Layer 3 of a small transformer language model trained on English Wikipedia (8 layers, counted from 0, width 96).
A neuron's activation on a vector x is GELU(weights . x + bias), where the dot is the dot product.
The model reads these tokens: "ir" "nia" " in" " 1881" " by" " John" " Gilbert" " Baker" "," " but"

The vector x that enters this layer's MLP at each token. A number n stands for (n - 500) times 0.0057.
0 "ir": 426,402,458,523,441,474,307,589,627,791,506,439,467,486,565,335,547,336,456,588,621,792,555,413,517,540,518,656,314,610,648,590,573,401,468,752,519,399,253,513,517,465,383,413,575,646,456,451,455,678,526,328,712,429,376,486,577,560,372,401,270,732,449,242,615,659,606,457,545,489,597,236,531,376,557,597,580,747,434,317,515,563,663,465,190,349,358,300,359,841,713,323,542,596,493,462
1 "nia": 421,372,470,404,416,414,452,520,552,831,719,347,460,491,617,351,755,453,412,503,671,782,567,511,462,325,442,700,476,657,609,540,592,372,588,577,462,331,210,463,479,391,527,666,508,760,386,412,471,480,454,206,564,292,450,609,671,519,522,486,418,572,411,317,417,717,450,424,447,505,248,369,424,409,520,563,556,786,338,431,474,399,661,383,257,478,544,324,562,592,798,373,583,630,646,594
2 " in": 296,540,487,533,467,417,476,763,637,912,549,580,407,526,371,448,454,557,385,432,464,642,389,494,514,468,476,602,574,423,524,521,702,578,544,400,379,578,173,509,489,548,474,593,467,500,470,568,545,488,671,764,620,298,592,430,568,514,633,320,371,407,506,255,271,410,374,496,445,546,703,366,475,503,712,560,500,466,447,318,450,419,603,588,224,523,474,458,491,660,625,246,717,577,436,574
3 " 1881": 461,481,531,415,289,377,452,620,697,915,571,389,333,629,545,406,558,657,526,323,433,630,317,588,464,401,564,710,585,324,450,461,560,534,497,401,357,540,140,539,419,564,316,693,589,588,423,655,521,455,465,605,449,384,557,492,586,576,530,324,346,591,539,368,432,388,378,488,498,480,590,327,580,578,561,618,473,666,472,348,461,437,634,479,259,564,527,447,437,632,645,342,690,711,634,593
4 " by": 312,522,454,535,441,464,494,699,545,903,507,494,434,505,362,400,450,667,420,410,511,688,321,606,541,414,497,564,578,464,508,560,684,640,570,429,344,481,182,533,510,511,410,491,544,488,517,518,550,558,653,800,560,326,591,370,555,541,615,360,317,493,633,237,372,407,360,463,435,497,751,481,495,462,694,592,446,458,377,306,466,491,509,698,256,524,437,393,473,655,631,275,668,660,454,506
5 " John": 368,516,506,538,302,400,450,575,605,822,506,414,456,434,446,522,580,518,381,442,279,629,367,519,502,458,453,629,443,422,483,520,408,667,695,580,263,428,186,671,543,462,433,502,514,528,638,506,464,528,529,695,562,309,615,432,433,651,566,298,286,490,677,312,457,562,387,546,431,522,597,326,579,465,627,653,461,600,508,508,607,375,540,667,223,644,533,397,374,689,616,197,767,764,521,542
6 " Gilbert": 340,476,565,518,438,404,399,502,501,831,652,305,378,407,430,423,556,600,377,413,270,694,310,572,436,363,387,676,445,500,570,506,564,653,692,652,320,429,187,589,478,411,471,637,648,596,563,584,485,504,460,712,519,317,487,503,403,634,636,427,299,479,639,259,431,525,455,543,426,618,535,362,584,367,486,532,466,696,469,437,505,492,607,560,330,580,577,452,375,648,740,288,741,695,477,660
7 " Baker": 506,433,603,500,363,370,310,593,554,824,559,359,437,417,317,384,578,610,472,412,407,620,450,452,547,344,391,593,423,435,538,510,581,567,664,666,406,495,52,635,552,370,397,493,551,548,470,562,447,476,557,785,494,401,493,555,476,733,568,265,254,421,607,400,423,626,495,509,484,628,580,371,433,377,590,577,515,667,496,331,536,511,732,478,283,644,411,482,405,649,697,231,690,604,547,693
8 ",": 330,647,527,552,429,482,392,616,582,912,588,506,412,708,441,413,529,516,386,405,404,629,319,514,556,357,391,578,566,485,616,610,639,583,476,421,442,643,76,570,512,583,412,590,510,411,460,529,569,473,611,714,551,356,609,454,553,407,546,265,309,457,560,328,433,472,391,481,530,659,561,390,513,464,629,643,532,651,392,389,347,369,466,625,261,613,440,411,469,561,683,210,625,569,574,513
9 " but": 380,499,385,552,442,580,435,575,608,976,498,437,415,603,485,395,524,530,438,517,390,483,323,538,424,392,552,508,489,379,600,562,561,512,483,418,409,567,122,570,395,616,545,523,451,305,655,561,600,490,590,697,520,431,578,483,571,506,570,394,363,428,553,227,508,555,418,435,458,625,669,521,508,360,518,487,595,552,436,273,380,441,652,621,261,658,563,365,407,558,632,248,675,687,595,598

Each question shows the input weights of one neuron of the MLP. A number n stands for (n - 500) times 0.0043.

n193 (bias -0.125): 497,479,598,401,569,244,544,453,509,493,522,609,427,362,269,589,619,447,403,688,378,219,445,571,500,524,595,482,578,639,417,598,651,420,620,487,618,418,592,553,739,676,525,450,449,591,336,453,426,440,658,660,607,494,341,490,408,456,490,547,602,625,303,525,430,365,478,544,534,663,696,334,577,704,451,285,485,713,567,420,538,521,375,493,543,675,662,494,461,451,472,455,562,478,598,447
Which token does this neuron like most? 2 " in"

n162 (bias -0.059): 598,421,336,494,462,509,366,288,546,417,251,394,457,680,590,588,552,682,454,472,631,494,355,552,497,508,636,642,471,476,390,544,647,460,432,376,599,512,571,426,602,400,418,620,765,525,503,610,569,593,516,533,581,728,550,333,525,523,436,528,624,428,462,480,476,447,394,560,335,541,482,564,417,511,547,440,660,607,460,582,562,410,413,594,478,381,520,466,535,423,469,519,613,454,361,429
Which token does this neuron like most? 3 " 1881"

n337 (bias -0.139): 378,643,678,512,627,346,337,457,597,369,270,422,289,657,470,414,378,739,303,604,518,361,520,375,562,608,431,382,675,577,333,571,334,485,613,487,546,309,526,487,386,444,464,630,623,515,464,452,711,284,609,439,564,447,551,376,512,649,461,488,515,530,375,527,474,503,651,494,497,547,546,428,540,417,479,656,617,454,607,449,537,450,595,582,530,490,519,598,465,527,487,540,585,429,725,573
Which token does this neuron like most? 7 " Baker"

n138 (bias -0.049): 512,630,576,531,422,598,491,453,660,359,408,621,427,480,395,450,620,503,479,509,446,506,345,647,373,690,478,439,261,524,295,514,491,373,668,419,316,469,439,497,634,450,506,399,488,529,494,488,778,535,560,644,532,531,425,545,477,500,419,474,630,678,402,448,483,536,556,550,771,681,572,512,367,350,554,345,690,554,514,480,477,441,421,525,475,452,473,480,290,528,647,408,476,403,435,582
Which token does this neuron like most? 0 "ir"

n239 (bias -0.109): 460,419,584,332,294,524,539,563,476,677,481,417,469,616,543,394,555,511,617,514,394,456,647,388,497,484,503,548,547,523,418,495,610,429,579,563,595,615,520,392,257,545,557,497,528,414,420,497,417,603,558,625,451,387,248,320,514,369,515,444,676,483,532,600,556,445,441,592,373,561,482,500,528,769,552,274,527,479,526,533,612,565,576,653,616,469,371,534,514,511,405,472,348,537,659,471
On which token does it fire most, and how strongly? 3 " 1881", at about 1.4

n155 (bias -0.074): 485,602,526,552,490,457,472,476,490,511,472,418,536,588,561,475,497,572,311,581,488,482,569,514,672,490,486,605,438,452,550,387,321,518,486,665,444,416,624,550,677,617,537,595,431,671,610,614,449,419,531,589,558,515,507,469,488,437,339,513,459,335,438,598,536,413,549,567,341,542,516,443,531,308,389,591,478,462,559,387,553,525,476,459,436,374,536,429,500,309,414,481,604,691,665,445
Which token does this neuron like most? 5 " John"

n184 (bias -0.100): 414,500,469,588,548,686,454,360,492,412,373,489,545,649,666,397,600,588,358,553,547,613,438,418,651,557,547,485,595,506,429,368,465,503,367,485,611,512,665,534,711,485,492,618,484,505,488,497,434,416,349,621,411,479,457,497,708,473,462,427,588,586,475,527,354,548,541,367,667,441,456,497,393,275,563,419,474,600,344,439,530,373,400,547,511,566,386,423,506,603,539,485,606,415,517,296
Which token does this neuron like most? 1 "nia"

n280 (bias -0.064): 537,488,438,674,541,527,518,508,485,604,448,609,463,418,526,517,601,490,489,487,495,346,409,534,442,610,262,557,280,388,421,518,404,434,571,536,485,478,549,405,651,550,444,575,421,466,353,401,611,406,574,721,503,477,485,484,535,610,494,570,453,611,500,492,742,644,474,447,570,543,422,414,386,645,414,422,433,517,537,434,500,429,593,265,560,491,415,560,492,495,634,420,631,579,558,367
On which token does it fire most, and how strongly? 7 " Baker", at about 3.5

n181 (bias -0.068): 674,526,565,352,514,448,589,472,443,445,565,527,406,570,471,532,457,600,617,567,385,469,396,270,254,535,391,435,511,627,493,360,625,387,646,507,673,659,442,318,417,708,567,613,378,471,409,331,647,697,599,593,623,295,516,418,484,542,422,644,381,604,709,461,434,579,510,357,351,561,423,463,527,527,618,207,777,393,427,410,595,369,421,553,427,348,423,691,568,487,608,489,507,570,525,452
On which token does it fire most, and how strongly? 2 " in", at about 3

n206 (bias -0.116): 454,479,381,509,619,450,490,445,451,600,374,429,629,343,604,644,428,472,523,457,583,358,399,274,548,524,456,392,443,490,530,559,642,662,375,510,771,442,350,477,472,637,763,619,445,573,537,584,429,576,545,481,472,574,390,302,426,523,514,481,530,418,490,528,588,334,214,300,445,487,387,582,455,510,612,365,524,410,675,494,376,543,555,770,506,570,735,446,605,327,346,347,471,616,612,663
Which token does this neuron like most? 9 " but"

n159 (bias -0.067): 522,506,575,482,392,556,446,477,405,548,489,519,480,479,608,420,414,487,492,578,337,522,500,569,384,617,554,543,542,561,340,570,445,603,523,474,540,311,531,558,672,494,394,705,382,466,565,593,438,503,427,409,491,446,471,583,466,476,709,474,477,660,626,450,395,353,277,336,586,519,583,728,449,610,510,347,526,572,463,500,564,557,371,529,464,394,584,567,588,448,520,401,511,366,346,367
On which two tokens does it fire most, strongest first? 4 " by", 6 " Gilbert"

n347 (bias -0.108): 570,617,481,491,540,396,602,353,460,503,544,530,336,460,346,497,610,541,448,701,364,299,376,281,642,577,455,466,302,487,472,645,783,436,747,420,594,558,566,372,654,564,448,698,455,559,370,406,608,384,568,440,461,442,621,438,425,569,429,470,497,541,460,539,468,463,476,420,477,583,583,531,464,418,398,468,824,396,363,637,488,442,488,606,486,523,417,452,451,541,500,500,445,515,564,310
Which token does this neuron like most? 8 ","

n154 (bias -0.175): 623,414,452,551,562,593,601,564,472,545,477,430,346,526,375,586,568,646,310,564,589,509,397,531,561,552,595,427,259,584,437,589,497,372,379,515,567,457,560,677,434,715,653,449,653,494,594,449,512,563,209,732,516,500,534,542,361,652,426,400,522,503,647,548,379,524,451,482,426,654,592,376,543,517,330,333,481,478,540,522,391,511,409,417,475,557,620,448,494,406,397,428,603,566,491,497
On which two tokens does it fire most, strongest first? 9 " but", 6 " Gilbert"

n342 (bias -0.167): 396,614,420,538,523,450,535,490,534,410,364,600,388,425,538,662,462,491,591,612,481,355,469,534,312,451,613,268,665,587,403,611,559,516,469,551,571,620,517,637,570,606,497,560,500,297,554,675,398,395,590,305,514,448,345,311,355,550,466,684,445,538,556,500,677,553,577,249,393,774,565,563,574,332,512,558,405,344,534,391,510,333,586,353,503,475,598,741,543,673,531,378,487,455,640,437
Which token does this neuron like most? 9 " but"

n292 (bias -0.153): 500,577,367,390,646,375,612,725,297,628,412,570,413,500,310,394,809,654,574,225,497,500,504,352,450,560,570,581,419,576,579,462,539,690,357,507,638,511,497,507,615,577,740,387,434,624,444,593,507,493,407,434,630,557,276,241,487,612,489,431,569,584,611,627,607,620,480,423,479,480,740,527,383,553,407,479,387,361,304,385,507,538,357,599,490,420,446,470,602,624,385,486,446,470,542,589
Which token does this neuron like most? 4 " by"

n158 (bias -0.075): 576,503,360,612,533,434,580,454,434,380,520,546,365,615,350,534,778,620,515,467,367,500,559,386,590,538,475,322,407,578,506,384,736,457,373,299,413,442,658,599,572,696,583,506,598,509,458,392,615,580,460,517,403,464,568,607,389,505,595,602,573,494,547,438,401,408,705,415,454,538,580,521,477,298,436,582,481,463,329,392,691,436,478,583,434,532,392,500,553,622,506,547,394,419,384,518
Which token does this neuron like most? 4 " by"

n343 (bias -0.162): 349,551,446,590,510,458,537,628,459,616,275,506,527,328,527,464,586,476,453,542,461,596,416,440,456,444,582,640,600,310,532,363,410,519,550,536,335,328,670,288,685,437,551,573,612,399,412,510,448,509,520,327,659,669,488,592,583,506,520,668,576,721,604,439,418,532,484,562,424,481,563,497,441,475,518,585,403,487,576,539,479,479,286,338,678,585,396,528,586,751,449,544,793,444,500,343
Which token does this neuron like most? 0 "ir"

n133 (bias -0.052): 418,410,544,613,386,508,351,487,609,476,530,352,349,354,393,432,524,547,531,517,405,656,516,629,520,464,470,301,480,560,463,466,328,441,478,374,518,611,414,560,690,594,468,510,503,737,559,503,551,520,443,609,420,582,455,443,524,422,489,590,553,530,544,647,519,563,649,420,394,523,446,428,429,452,639,553,450,416,641,522,583,410,515,435,561,547,444,566,521,478,690,569,510,414,457,529
Which token does this neuron like most? 7 " Baker"

n177 (bias -0.034): 442,358,568,572,544,607,426,488,391,577,612,546,590,716,546,598,307,550,578,370,357,617,522,479,537,481,391,626,535,500,455,492,457,540,392,527,517,662,654,512,429,354,437,478,329,399,602,268,617,514,569,593,658,467,408,541,607,513,442,590,559,665,422,472,359,394,577,542,635,573,536,398,569,368,382,554,402,469,583,743,534,602,432,448,623,650,332,528,468,580,478,447,526,437,455,408
Which token does this neuron like most? 8 ","

n20 (bias -0.096): 528,622,472,607,514,537,508,567,668,443,492,453,467,546,667,632,574,484,486,558,587,506,417,433,448,516,456,523,393,565,380,466,562,506,461,512,545,277,420,583,637,608,513,519,626,562,300,618,422,544,634,446,386,542,562,336,653,585,465,489,557,556,503,519,581,443,492,372,385,545,465,643,381,349,648,503,751,429,414,481,557,278,492,491,358,395,545,596,354,381,437,554,371,440,561,489
On which token does it fire most, and how strongly? 1 "nia", at about 1.9

n300 (bias -0.034): 622,696,578,374,601,609,560,403,464,484,270,669,459,609,521,395,476,743,391,518,409,614,548,652,452,455,648,550,419,484,348,521,326,490,428,517,540,473,582,457,473,379,579,466,557,581,557,434,590,556,589,644,342,560,246,607,640,589,551,581,542,478,551,428,494,601,418,313,551,422,450,574,430,519,671,637,599,701,441,570,328,418,497,392,394,344,487,443,578,336,438,363,323,275,681,549
Which token does this neuron like most? 1 "nia"

n284 (bias -0.078): 423,483,314,625,572,484,604,562,529,704,419,460,323,388,493,523,411,500,621,609,421,638,510,565,503,448,559,368,606,576,321,676,672,525,632,438,720,422,322,510,407,559,397,473,353,639,561,442,323,515,546,514,377,404,380,450,488,572,464,385,526,437,562,437,387,655,518,452,349,280,432,697,666,518,535,413,558,447,525,447,648,562,415,549,529,396,438,701,773,444,410,580,497,485,558,395
On which token does it fire most, and how strongly? 4 " by", at about 4.5

n3 (bias -0.098): 437,365,572,477,463,430,477,649,436,457,441,401,300,537,508,472,564,565,374,585,470,484,489,519,338,505,613,529,538,589,505,517,475,503,542,571,395,494,470,497,525,591,648,520,407,467,377,649,486,616,427,458,556,391,297,487,567,498,763,370,689,579,611,536,549,562,659,363,403,630,610,577,526,547,520,273,436,559,416,427,580,490,443,552,520,602,455,539,394,545,551,534,537,414,519,610
On which token does it fire most, and how strongly? 6 " Gilbert", at about 3.9